Layer 12 of a small transformer language model trained on English Wikipedia (16 layers, counted from 0, width 64).
A neuron's activation on a vector x is GELU(weights . x), where the dot is the dot product.

Input weights of the MLP neurons that the questions are about. A number n stands for n times 0.016.
n14: -28 -33 -13 42 -22 15 -16 32 -13 7 -16 -46 -1 4 -40 7 -41 -12 0 -18 -6 -35 47 27 21 -2 -51 -20 16 -13 0 35 -1 3 -1 9 30 -5 10 -24 -10 28 -30 -7 17 15 -21 19 -14 -15 8 19 -22 -18 -35 3 -1 2 18 27 -2 10 -33 5
n15: 24 7 15 3 13 10 -12 -6 38 16 16 -40 22 -27 -14 6 15 34 33 4 10 7 -29 0 8 2 -11 -3 -4 17 -13 22 25 -8 -41 -17 41 2 -3 34 20 20 -42 7 9 -19 31 -35 -3 2 -20 7 -8 17 -36 5 5 -25 12 -30 -3 -6 -16 22
n16: 31 -45 36 -2 21 -1 37 -41 -31 55 -17 8 20 7 -24 -11 5 -24 -10 -16 -19 18 60 28 30 -5 37 -15 -24 -8 12 -4 -15 19 13 1 -9 21 -16 21 -62 -1 4 -69 -15 6 -24 -7 28 -41 -8 -12 -33 -7 -51 -26 -37 -44 9 11 19 9 15 -20
n20: -12 -11 -11 -15 58 17 -9 -60 -30 18 22 58 -14 -14 -15 7 -5 -28 -4 4 -7 37 6 -3 13 -7 11 -7 27 12 -27 4 4 17 16 -1 8 -16 2 26 8 -6 2 -7 -21 14 -3 -14 -4 0 -6 -13 -42 -7 -14 18 -5 15 16 -18 45 2 -27 2
n30: -3 -13 -7 -17 27 -21 32 4 0 -4 3 5 20 -5 -39 6 18 -75 9 -17 -28 49 42 13 8 -23 -38 46 -3 -18 -5 -22 27 -3 0 12 10 -48 40 -43 -15 35 -13 9 10 96 14 -30 -20 -5 -11 -17 18 -14 -51 -8 1 -16 -22 -2 12 1 41 3
n34: 47 38 13 -12 6 -7 4 0 -3 -27 -24 -14 -33 -30 1 47 -1 -3 -3 0 -3 -19 27 19 -5 18 -21 -37 -3 1 25 4 9 -18 8 -11 -6 4 15 25 20 -2 1 -11 5 4 -32 -10 -16 -10 7 30 11 -25 29 -1 -37 -1 -20 -22 -2 -15 -62 4
n39: -7 -14 26 7 -13 -20 -13 7 29 -11 20 -11 4 7 27 -27 -21 -14 -3 25 1 12 -24 -24 39 30 -17 28 -10 -10 31 22 -33 21 -25 20 35 12 -15 18 7 -7 17 -8 3 25 -1 -23 -6 -2 -33 18 -17 18 -25 -44 58 -30 -7 42 33 -14 -20 10
n48: 35 29 -13 20 25 -5 36 9 15 -11 -28 29 -15 -4 -30 32 -17 0 -7 2 -2 -5 -1 10 -28 -14 6 5 7 -5 -7 8 -18 -2 -30 -35 11 -37 -9 -14 8 17 31 -13 -5 -16 11 30 4 -4 11 11 43 -28 13 -4 -35 -3 7 16 -2 -3 -19 6
n55: 8 28 -14 17 0 -25 26 7 -11 -15 -26 20 1 10 -20 -14 37 5 -19 -16 -1 23 1 -15 -40 -6 -48 22 19 31 -16 -17 17 -14 6 7 21 7 1 18 9 8 15 26 -11 -6 2 -4 -16 -28 23 30 17 -15 -15 -50 -12 -31 -33 -46 12 10 52 11
n57: -42 14 1 34 18 -17 7 2 16 -19 10 27 18 -2 -17 13 -30 -8 -22 0 -33 -11 -4 7 4 12 -34 -12 -2 3 -16 -17 -20 33 -41 -9 28 18 36 35 37 9 -17 3 15 -37 -12 -5 -3 30 -26 22 6 16 -22 41 -25 42 10 -38 5 8 -2 8
n84: -12 -23 5 11 -6 -1 12 0 -14 12 -33 8 0 22 -26 -12 12 11 -16 4 41 1 -2 -5 -22 45 11 12 19 -53 14 6 -4 -8 14 -33 12 -11 2 12 11 -39 9 -24 -17 -50 3 4 3 16 15 -17 13 25 -16 -2 11 1 47 -37 0 -3 6 2
n130: 0 -21 -17 19 25 19 16 12 12 -47 20 -4 -32 18 -24 -10 -23 34 6 -1 -5 3 -11 -8 0 12 -30 -15 24 -16 -16 -6 16 14 -4 -3 40 -15 -3 12 -33 -43 -39 -30 -5 -3 -30 23 -25 -38 -35 -14 -39 25 5 18 15 18 35 15 -10 9 38 -2
n133: -7 24 8 25 -25 3 4 -13 16 15 -4 -9 23 15 -19 13 44 33 -7 -9 6 -11 15 12 34 -13 20 -2 25 -3 11 -2 -21 -18 21 3 12 -27 9 24 -21 -21 -32 36 29 23 15 26 -38 9 20 15 15 -13 -61 -42 -22 39 4 9 6 16 -22 -9
n147: 3 26 12 23 -1 -32 14 -13 19 -12 6 44 6 -15 -56 -6 40 -15 -3 -13 7 -19 10 -25 11 -5 32 -6 16 -32 0 -6 8 3 23 -13 -8 23 -9 -11 22 -16 -19 -11 -21 -5 -5 -3 -33 -21 2 -12 -10 0 12 -14 -8 -21 2 -14 18 18 -7 -10
n155: 22 9 6 32 -15 -10 11 21 44 7 16 21 37 6 10 32 -19 3 21 -10 -14 17 4 -32 13 -17 -25 -3 18 -33 -3 -30 -14 -24 -27 9 14 -54 -2 -1 8 45 -5 -13 7 1 -19 9 -2 -21 8 41 -17 -25 3 51 4 18 -34 16 16 -6 3 -16
n168: -12 4 -22 1 18 4 -29 0 17 8 -4 -32 -11 40 16 34 1 7 42 12 5 -15 -38 13 5 -36 0 -9 -34 -25 -11 17 -24 4 6 -35 -18 11 0 -19 -13 1 20 -18 -59 -23 -15 7 -24 -19 19 -15 2 -4 -2 -36 -5 45 -22 1 -26 -2 -9 -8
n206: -17 2 -3 20 -8 -5 20 6 15 12 -18 4 -23 29 7 8 41 16 42 -11 -11 19 0 -37 45 18 7 10 -16 -8 12 -17 -16 -19 4 -15 14 -27 -16 3 5 20 34 5 17 -15 35 -2 -9 -8 -32 2 -15 3 17 21 28 27 2 -22 2 16 18 20
n234: 21 -12 -22 1 16 15 1 -34 0 -41 27 -5 7 -8 -27 7 -14 -9 -3 -25 -4 -3 -6 14 1 34 -21 12 6 8 -5 58 -20 -8 -16 26 -22 33 41 -17 -9 -6 -8 -8 -7 27 -17 -11 -29 -23 -15 3 29 -5 -10 15 -12 -10 -25 -9 -42 -27 -8 -1
n247: 27 10 28 9 -3 -14 27 40 -4 17 18 -28 -70 -11 -19 -4 -32 7 39 22 9 24 19 -5 4 -9 -4 5 -3 -32 -23 10 14 2 13 5 -2 0 10 -7 -4 33 -28 -19 -47 9 -8 20 -19 -6 -24 10 5 -3 -51 -18 -8 -27 24 -5 -22 3 5 -7
n248: 10 -26 -12 -6 -40 18 9 -18 3 -20 51 11 29 1 16 8 -8 20 18 33 -7 -26 -26 15 27 28 -23 18 -10 14 -23 29 22 24 -38 2 -9 39 -40 -69 -9 -13 18 -37 -1 -31 -4 26 -32 0 25 -12 -18 -37 -5 13 11 15 25 1 -26 -31 -32 11
n250: -6 47 -4 1 -11 -13 -7 -1 22 -21 -39 17 8 7 -14 5 -10 9 5 -3 4 12 -9 -22 -33 17 -58 6 -9 -32 -34 -19 -9 -20 -12 7 -26 -3 30 -23 -46 9 6 -6 14 -4 3 -24 -16 11 -32 -34 -12 -20 -16 -16 3 -4 -41 -18 -6 28 -14 -13
n256: -14 -12 -26 -6 -34 -4 16 32 3 10 5 11 -33 -20 -17 2 36 -8 11 29 8 -14 -5 -22 -1 -9 -10 18 24 -37 -16 30 -17 -31 15 29 -4 -22 22 -38 12 41 -11 -24 -44 8 -18 42 -33 24 -1 7 -19 -18 -13 10 3 -31 4 -17 11 3 -4 -1
n264: -2 -17 -6 10 22 -40 31 14 -12 -24 16 7 39 4 -24 17 -7 -9 -15 15 -13 -17 17 -3 -1 -29 -21 41 -4 -33 -1 1 26 -13 34 6 6 0 -24 18 -21 0 1 -19 -1 -7 -4 28 -16 -6 -18 7 40 31 6 -16 -5 -22 -28 -10 16 8 7 0
n279: 6 -51 3 -11 -7 33 28 -25 1 13 -17 -4 41 -16 -24 2 21 47 38 14 -30 -28 34 2 -3 -33 -45 13 3 29 -31 14 -10 18 -20 -2 22 15 15 -26 4 -5 -14 8 20 -18 8 -14 -32 6 -6 6 15 14 -21 -29 -7 -21 44 -7 36 -26 -8 17
n302: -16 22 32 -19 18 7 14 -15 44 -25 6 14 5 3 32 -34 -14 23 -4 -18 -23 52 34 0 3 72 -33 17 70 6 -24 22 -17 32 3 -25 -6 -7 18 -13 -4 19 36 13 13 2 -29 -13 -4 11 2 53 41 -4 11 -10 -3 6 -3 -26 14 -3 -39 7
n303: -11 38 9 -8 9 10 18 24 -4 -1 13 0 7 14 68 -5 29 -11 28 2 -13 46 -35 2 7 -16 -26 40 45 -35 17 4 -5 13 6 5 -26 17 13 20 -19 5 11 -29 -8 12 -18 -19 -14 -1 28 -7 0 -5 -13 -13 -27 -5 12 5 29 -9 39 -1
n330: 13 5 38 40 -9 -20 -8 56 -7 30 21 -10 -8 -1 39 -18 2 8 25 31 26 -4 -2 -29 2 28 39 -12 2 -38 1 6 -4 1 2 8 -16 -44 -1 -30 -32 -51 1 -28 -11 -59 -12 -7 -22 -3 -22 1 -16 -30 -13 -5 23 15 13 9 12 9 -35 11
n332: -3 -13 44 35 21 -46 7 -16 39 -4 4 -12 11 16 2 -18 4 -35 8 21 -17 -8 -19 44 -6 -7 2 13 10 14 18 14 -16 30 13 20 -28 9 6 -17 -21 19 9 -34 -4 7 -16 -34 32 -5 24 20 11 7 17 7 -16 12 -28 2 -55 38 -10 -7
n340: -5 4 39 -31 -39 -14 -2 6 48 44 51 6 -8 -20 -9 4 21 -34 19 6 42 -11 -47 -5 7 28 -13 -20 -17 -20 2 -7 -3 -12 -13 -13 -18 -5 -21 12 0 8 -26 7 -39 26 0 29 -12 7 -25 -67 -14 -29 6 -8 -13 -29 25 2 13 -2 -15 -3
n344: -11 16 -37 -18 -5 -32 -18 9 -1 -2 24 -21 -28 8 -49 0 0 -32 -7 4 -25 16 -6 -13 10 10 -35 13 -16 -10 1 -14 7 6 19 1 -2 13 18 9 -31 4 22 -21 -26 -30 -3 12 -2 -6 31 19 -25 -12 13 -17 -35 13 0 -38 36 -15 -31 -11
n351: 26 8 -6 6 -5 -22 9 8 21 7 4 8 -5 6 8 -9 -11 19 -1 -23 0 37 20 1 -23 4 -37 -8 -25 -3 -10 -13 -8 3 9 -8 45 12 -16 19 18 17 6 27 -34 0 -17 -38 6 -3 -31 14 9 -40 -47 -26 -19 5 -15 -55 -3 -6 34 16
n375: -18 -23 18 -13 22 -4 20 17 10 8 13 -16 4 -5 -50 -10 -7 -11 -21 7 -37 -21 -2 -2 69 26 6 -17 -3 -51 22 4 1 -54 16 14 -33 -21 -2 -16 -17 -17 12 -13 -49 -22 -10 -16 14 -29 22 -6 15 -14 13 17 -40 4 -4 -6 -4 -40 -14 16

Each question shows a token from some text and the vector x that enters the MLP there. A number n stands for n times 0.065.

"enn": 3 -19 -14 -31 6 -47 -17 1 11 -17 7 37 -33 -38 37 4 24 33 7 -56 -28 -11 -4 -23 -19 6 8 -6 -26 -16 -11 -57 12 -18 27 41 8 -15 11 30 77 -22 -16 12 -28 -1 -1 9 -7 1 12 -14 31 5 30 -3 -16 -28 43 37 30 20 16 6
Which three neurons fire most, strongest first? n147, n340, n55

"ch": -37 11 -12 -56 49 -3 -9 18 20 0 -13 6 0 -24 12 46 8 21 -34 -9 46 29 -7 -38 -28 28 -23 -14 -28 -13 5 -6 -18 -27 30 13 -8 -4 26 -30 -14 -37 4 14 -19 -32 -7 6 2 8 16 -32 34 -7 25 8 44 -22 -15 44 49 51 -12 -1
The neuron with the highest activation: n250

"|": -27 -2 12 7 14 18 -5 -19 -1 3 -40 -31 19 -14 32 -7 -1 16 -17 -20 -10 22 16 -1 -20 33 47 55 -43 -23 -16 -13 9 12 1 7 24 -4 34 12 -16 26 -19 36 -31 -31 -6 29 9 -35 10 -17 -23 14 24 23 -20 -4 17 23 12 17 -20 -59
The most active neuron and its activation: n16, at about 5.2

"op": -40 4 -12 -41 34 -24 20 -23 -2 -25 -27 -31 13 -8 15 -15 10 2 -39 -15 25 -15 11 11 16 0 7 -7 4 -10 33 -19 6 -33 8 -2 16 -13 39 8 -17 -22 30 18 -15 2 -48 -30 -8 -4 2 -8 35 -23 27 42 31 -9 93 40 27 7 -11 -3
Which three neurons fire most, strongest first? n375, n84, n302

"ying": 6 30 6 -1 14 16 -15 -17 15 -20 -28 -9 -20 5 -3 1 8 -19 -8 -17 -13 18 9 -9 -52 18 4 -12 -39 44 -21 -18 -12 -13 33 -7 37 -17 38 -8 -36 -44 -7 44 -17 -15 7 -4 -17 -4 17 -2 -3 -15 35 37 72 40 3 -27 21 37 6 -26
The most active neuron and its activation: n250, at about 6.5

"'": -12 29 -7 -16 30 4 7 12 24 -27 -51 -63 35 -15 27 -1 -5 20 20 -6 17 9 17 20 -34 -4 31 48 -13 6 0 16 -25 -13 12 -6 -1 -19 12 -29 -5 -12 -9 48 -29 -35 1 42 -7 -30 12 18 -12 -26 4 15 34 3 2 2 14 19 -17 -18
The neuron with the highest activation: n168

"l": -18 -6 20 -40 -3 -24 -54 0 20 -14 -3 -13 5 -1 41 3 -3 19 28 11 14 49 29 -19 -36 34 0 2 -36 -22 14 -51 -10 -8 14 20 31 27 21 -12 12 -30 -25 58 7 -28 20 12 15 -34 -1 10 37 -14 -2 -9 -31 -20 -11 47 -40 -6 30 -7
The neuron with the highest activation: n351

"uch": -31 45 -4 -38 25 -3 -37 -24 39 -2 -3 33 -2 -18 8 29 -17 0 -42 -26 -7 14 6 -22 -2 7 29 -17 -46 36 37 -19 -30 -6 -21 35 51 -13 0 3 6 -35 35 20 -14 -25 14 15 -12 -7 -13 -21 5 5 11 -9 41 4 -39 39 35 -21 -12 11
The neuron with the highest activation: n39

"i": -48 19 -7 -20 30 -5 14 0 17 -11 -8 5 3 -9 43 65 7 -6 4 -3 -4 -36 4 -20 -51 -3 10 -1 -12 16 9 -38 -40 -31 14 5 -16 -14 22 -14 -37 -12 9 28 -17 -14 29 40 -11 4 20 -47 25 18 12 40 37 16 12 -19 3 51 -29 -33
Which three neurons fire most, strongest first? n250, n168, n206

"am": -59 19 -21 -26 -16 -1 -11 -37 -12 10 23 23 -16 -16 -8 26 -19 29 25 8 0 39 10 -38 -29 23 23 -14 -33 9 5 -35 15 -16 46 17 27 -3 -38 -28 -31 12 2 30 -24 -31 35 16 4 22 -5 -6 10 11 24 21 -24 -45 19 53 17 -20 28 -7
Which three neurons fire most, strongest first? n340, n206, n20

"and": -24 5 22 -19 22 -3 -19 -7 -18 -40 -14 19 -32 -43 26 55 24 40 3 -61 -14 -47 14 26 -7 12 22 -8 -28 2 18 0 9 -18 6 10 16 -35 38 25 18 -12 17 38 -42 36 -11 -3 19 -32 -17 7 -8 14 0 41 1 -22 11 34 -18 -18 -22 5
Which three neurons fire most, strongest first? n34, n234, n375

" |  |": -9 0 11 3 -8 1 25 22 -1 -24 -39 -1 27 14 50 -4 -10 -5 30 -11 -18 56 18 10 -6 -16 22 31 -44 -29 4 7 -22 -7 -16 -15 12 -9 34 12 -9 12 -23 -2 -17 -25 -6 2 11 -60 44 11 -22 -24 27 61 6 -15 21 -7 0 -1 -22 -9
The most active neuron and its activation: n155, at about 10

" Pro": 25 15 18 -33 -12 -43 -34 -12 22 12 0 -13 20 -19 24 1 0 3 18 56 -2 -8 30 -10 -41 25 27 1 -12 -20 18 21 -5 -29 10 -56 9 -31 8 2 4 -8 12 46 -18 -57 35 21 -20 -9 0 6 -7 -25 36 6 59 -12 -20 17 -6 24 -5 -43
The neuron with the highest activation: n330

"ter": -45 14 22 -71 31 -9 -13 9 -28 -25 4 -53 28 -14 30 20 38 20 -39 -40 17 9 6 20 -22 6 13 -26 -12 19 -5 11 -27 -42 11 -25 -15 -3 33 -12 -33 -34 6 29 -20 -13 5 20 -1 15 22 13 5 -25 17 12 16 13 11 30 41 42 2 3
The neuron with the highest activation: n133

" Fl": 2 -7 19 -1 -16 -2 16 25 12 -22 -23 -11 14 6 37 -27 -13 6 32 -7 1 7 40 8 -52 26 -1 0 -39 -23 32 0 -14 -2 21 14 6 0 13 -5 -9 5 -5 28 -44 -26 18 -19 17 0 -39 7 -22 -68 -15 32 65 -6 17 44 -22 20 16 -3
The most active neuron and its activation: n330, at about 11

"av": -19 20 13 -38 -12 -24 4 5 13 -17 1 -16 -8 6 23 -7 -3 -11 -40 -44 -55 -14 29 4 1 -26 32 -17 -28 22 31 -39 -27 15 32 50 38 8 17 -9 -21 1 8 26 -11 -32 -5 -33 13 3 -2 -8 15 -34 14 11 73 6 48 -25 23 28 3 -8
The neuron with the highest activation: n351

"ry": -15 -4 -24 -38 -14 -21 -26 -15 -8 -27 13 16 -48 -42 8 36 31 33 27 7 16 58 12 -10 -24 50 50 29 -22 7 47 -13 15 -9 2 -32 10 -1 -17 -3 -9 -33 -26 25 -35 -11 -11 38 -3 -18 3 1 -14 14 16 -12 -33 -29 -19 33 26 28 22 -5
The most active neuron and its activation: n340, at about 5.8

"w": -11 -14 -12 -39 8 -15 -3 43 -32 -13 16 -23 -16 -14 50 -12 -36 13 21 -64 13 18 2 -38 -46 -14 16 3 -9 0 2 -28 18 7 73 6 20 -2 23 4 7 11 7 23 -6 3 21 22 2 7 -6 -48 -4 -32 8 15 28 -38 -14 27 31 39 -21 26
The two highest activations, in order: n330, n247

" |": -26 3 12 -26 20 -5 -14 -13 -1 -21 -50 -5 29 7 25 -4 21 -2 -5 -29 0 -1 8 10 -33 -4 9 35 -41 -20 18 -15 -1 -5 -6 7 -17 7 31 12 10 30 -10 22 -39 -16 -16 58 33 -33 41 -4 -40 13 0 53 12 -29 28 23 -6 27 -23 -4
The most active neuron and its activation: n16, at about 2.7

"et": -20 -2 -16 -10 46 7 -59 -2 -28 -48 -8 27 -4 -6 -17 -1 36 35 13 5 -16 25 16 -50 -57 -5 11 20 6 10 46 -1 33 17 20 16 4 13 -26 -15 -44 -11 13 26 -6 10 14 18 26 -17 22 -32 12 -10 9 28 -20 -55 25 16 7 9 -15 -27
The neuron with the highest activation: n20

"or": -43 24 4 -25 29 9 -3 -19 14 -5 -8 -44 6 -3 44 19 16 20 -11 -21 -19 -13 2 17 3 0 8 19 -38 -1 -4 -52 -16 -18 29 -44 -27 -40 40 4 -3 -54 -20 34 7 -5 10 7 24 -30 8 18 1 0 30 49 -3 13 -8 30 43 40 -6 -19
The two highest activations, in order: n133, n206

"ton": -35 64 16 -3 33 -17 5 -17 -17 -24 -27 -13 16 -6 14 38 11 12 -24 -37 -23 -4 10 -21 -50 26 27 15 -4 11 5 2 -11 -18 10 -13 18 -9 41 -13 -21 -34 -24 26 -5 -26 -16 21 -4 19 3 45 -21 -24 8 16 43 -35 21 3 33 8 -12 0
The neuron with the highest activation: n302

" second": 0 12 -22 -31 22 25 8 3 -4 -24 -46 -32 30 -5 31 -24 25 40 19 -18 -4 -7 17 2 -13 7 1 31 -52 11 -3 -14 21 -2 -3 2 47 4 16 0 25 -26 -42 41 -57 -64 -7 0 14 -8 0 23 -20 15 -3 25 30 26 12 10 -5 -10 0 -9
The neuron with the highest activation: n15

"ins": -51 24 -19 -7 39 -16 -16 -4 0 -33 -23 -28 -20 14 23 13 14 15 -4 -18 -24 13 42 -7 -18 -36 -9 67 5 20 11 -21 15 -13 27 -50 12 -18 27 9 2 -19 4 18 9 -17 -42 24 15 -26 16 19 -50 -9 8 40 8 3 -2 32 24 8 3 0
The neuron with the highest activation: n130

"el": -60 24 18 -30 14 -34 -33 -6 -1 -16 20 -40 20 -16 46 14 28 78 2 -4 -23 -1 11 7 -11 22 16 3 -36 26 27 -19 8 -11 3 3 -18 -4 13 -30 -23 2 -11 22 -7 -15 6 -23 20 -9 13 -14 -13 -27 5 -14 -27 -15 13 -13 60 22 35 -3
The neuron with the highest activation: n303

"ron": -5 4 10 -8 1 -14 -24 -10 -11 -58 -11 -1 1 -20 50 9 -13 -8 1 -15 -36 -11 -8 10 -43 -19 5 37 1 -14 50 -4 53 -34 -5 14 34 -49 48 4 33 -22 40 -2 -9 6 5 -2 19 -28 33 -19 -15 -7 -11 13 21 -1 35 7 -7 42 -4 -10
The neuron with the highest activation: n30

" and": -19 16 16 1 41 -17 -40 -15 10 -1 -63 -33 11 -3 48 -14 -18 24 -3 11 -20 -8 13 -1 -28 3 2 2 -46 10 1 14 -43 -5 41 -5 30 -7 4 -3 2 -9 -9 31 1 -23 11 45 10 -11 10 12 6 -3 19 9 51 8 -17 -7 30 30 -34 -26
The neuron with the highest activation: n168

" st": 1 -19 -18 2 12 36 2 14 -23 -17 -56 -15 -19 -2 34 -14 26 26 38 -21 2 -44 45 5 -40 1 -9 15 -51 -31 18 42 17 -24 22 -4 6 14 22 19 6 -33 3 15 8 -22 16 -9 -1 -8 -22 -7 -22 -10 4 24 28 -28 12 21 44 28 -1 -1
The two highest activations, in order: n279, n84

" ": -27 -4 8 -25 -13 -19 15 0 14 20 -16 -21 -4 24 59 -14 -30 11 18 -1 25 8 8 -3 -31 -17 4 6 -15 6 19 -17 -37 3 27 -9 13 6 38 -42 -35 -28 -25 16 -38 -23 17 15 23 -27 2 8 -26 -36 36 39 65 37 -12 35 -5 1 14 4
The two highest activations, in order: n330, n168

"ending": -4 22 -19 0 27 13 -16 -3 9 -34 -34 -1 4 26 14 -39 36 44 5 -26 -26 5 30 -5 -61 -28 13 34 -18 12 14 -19 23 18 26 -16 47 19 16 2 15 -35 -9 28 -2 -5 -4 -10 0 -16 33 -1 -55 -15 1 18 27 -2 -21 -16 25 -4 -6 -32
The two highest activations, in order: n55, n351

"re": -26 -29 -11 -75 9 -12 -38 22 1 -24 14 -21 -16 -34 55 37 20 14 21 -13 -12 -9 23 13 -24 23 5 -15 19 -3 50 -14 25 5 -5 -8 -7 -12 -13 14 22 -20 7 40 -43 -10 18 16 29 -19 10 -35 14 9 -24 8 -16 14 26 9 3 1 43 -46
The neuron with the highest activation: n340

"erm": -4 3 -7 -47 11 -19 4 -12 24 9 4 -13 -12 -14 22 -3 -4 -7 -25 -33 -8 17 -5 15 11 13 -4 1 -64 13 17 -13 3 -32 -2 13 39 -19 -18 -13 -18 -21 -8 32 -52 -42 19 -43 28 -9 25 8 16 0 -30 13 49 39 58 -6 39 5 25 47
The neuron with the highest activation: n351

" teams": -23 13 -48 -25 -22 -21 2 2 5 -27 -26 14 5 -9 3 -9 11 38 -5 15 -24 0 35 3 -35 -20 -11 11 6 -10 -20 14 -12 -9 28 -26 24 9 26 9 -1 -44 -5 5 -26 -58 -13 8 53 13 39 26 -38 -1 18 32 -5 25 14 39 38 56 -15 -13
Which three neurons fire most, strongest first? n344, n84, n57

"bor": 11 -13 -10 -8 22 -8 -14 14 -1 -12 0 -38 -22 27 4 34 29 3 14 -32 -4 24 10 4 -33 -11 16 5 -22 23 30 -2 -24 14 44 -1 -27 -2 28 17 -63 -17 -13 79 -43 -33 -5 -5 6 23 -24 -12 -16 -18 50 -3 40 -35 -2 -12 44 -8 -9 -3
Which three neurons fire most, strongest first? n344, n168, n330

"it": 13 15 5 -11 42 -4 6 -2 2 -25 -33 -31 -15 16 33 7 -3 7 5 -18 -31 -9 42 -13 -18 -27 12 48 -36 -19 -8 -51 22 -35 42 2 35 -39 44 -14 -22 -7 1 24 6 -6 -5 -53 25 -11 9 -25 -5 -5 12 21 37 11 9 25 -1 24 24 -1
The most active neuron and its activation: n30, at about 12

"-t": -5 14 -42 -12 -4 39 -35 -12 -40 -8 -37 -7 6 12 14 -29 -6 8 0 25 16 -5 13 15 -35 -18 -28 23 -29 -17 30 19 6 20 30 1 24 10 69 6 -48 -13 5 27 -24 -17 28 -4 11 -14 -28 -34 1 -27 19 46 34 3 -7 37 6 -12 3 12
The neuron with the highest activation: n250

" time": -21 -1 -27 -19 12 25 8 -2 0 -50 -50 -11 17 -3 44 -21 17 8 7 -22 -8 23 33 -4 -19 -2 -5 28 -19 -11 8 -7 -5 -4 18 -16 47 -38 32 -11 44 7 7 35 -7 -29 19 12 24 -26 44 0 -39 -21 -6 27 5 18 12 -9 22 13 -15 -23
The neuron with the highest activation: n206

" United": -2 4 12 -33 -1 -25 -3 -22 -8 -21 -7 3 31 9 24 -2 15 25 1 -52 -7 18 23 -14 -28 -10 10 -9 -21 -12 -29 -40 -25 41 46 14 10 -5 29 -13 48 -35 8 8 -35 -46 31 21 -17 -13 36 2 -1 -27 58 34 15 3 38 14 -13 28 -13 -33
The most active neuron and its activation: n147, at about 5.2

"n": -46 29 12 -15 -6 -29 16 0 10 -24 1 -24 -41 12 14 12 0 6 -12 -47 -23 -9 30 -20 -7 -7 52 -9 -18 19 31 1 -6 -18 25 45 16 0 27 -6 -31 -25 -32 52 -14 7 2 -1 20 -10 3 10 -17 -62 7 -29 47 17 15 21 42 14 17 -21
The two highest activations, in order: n133, n330

" Port": 3 3 12 -35 14 -5 -1 -2 26 -29 -43 6 3 -5 11 -8 27 20 37 17 7 -3 28 -20 -23 -19 -4 -58 -38 -4 36 12 -21 -36 31 -16 -17 9 23 -11 29 -40 -20 38 0 -39 10 -22 0 6 -3 23 10 -36 30 34 31 19 45 12 17 13 5 -28
The most active neuron and its activation: n34, at about 6.3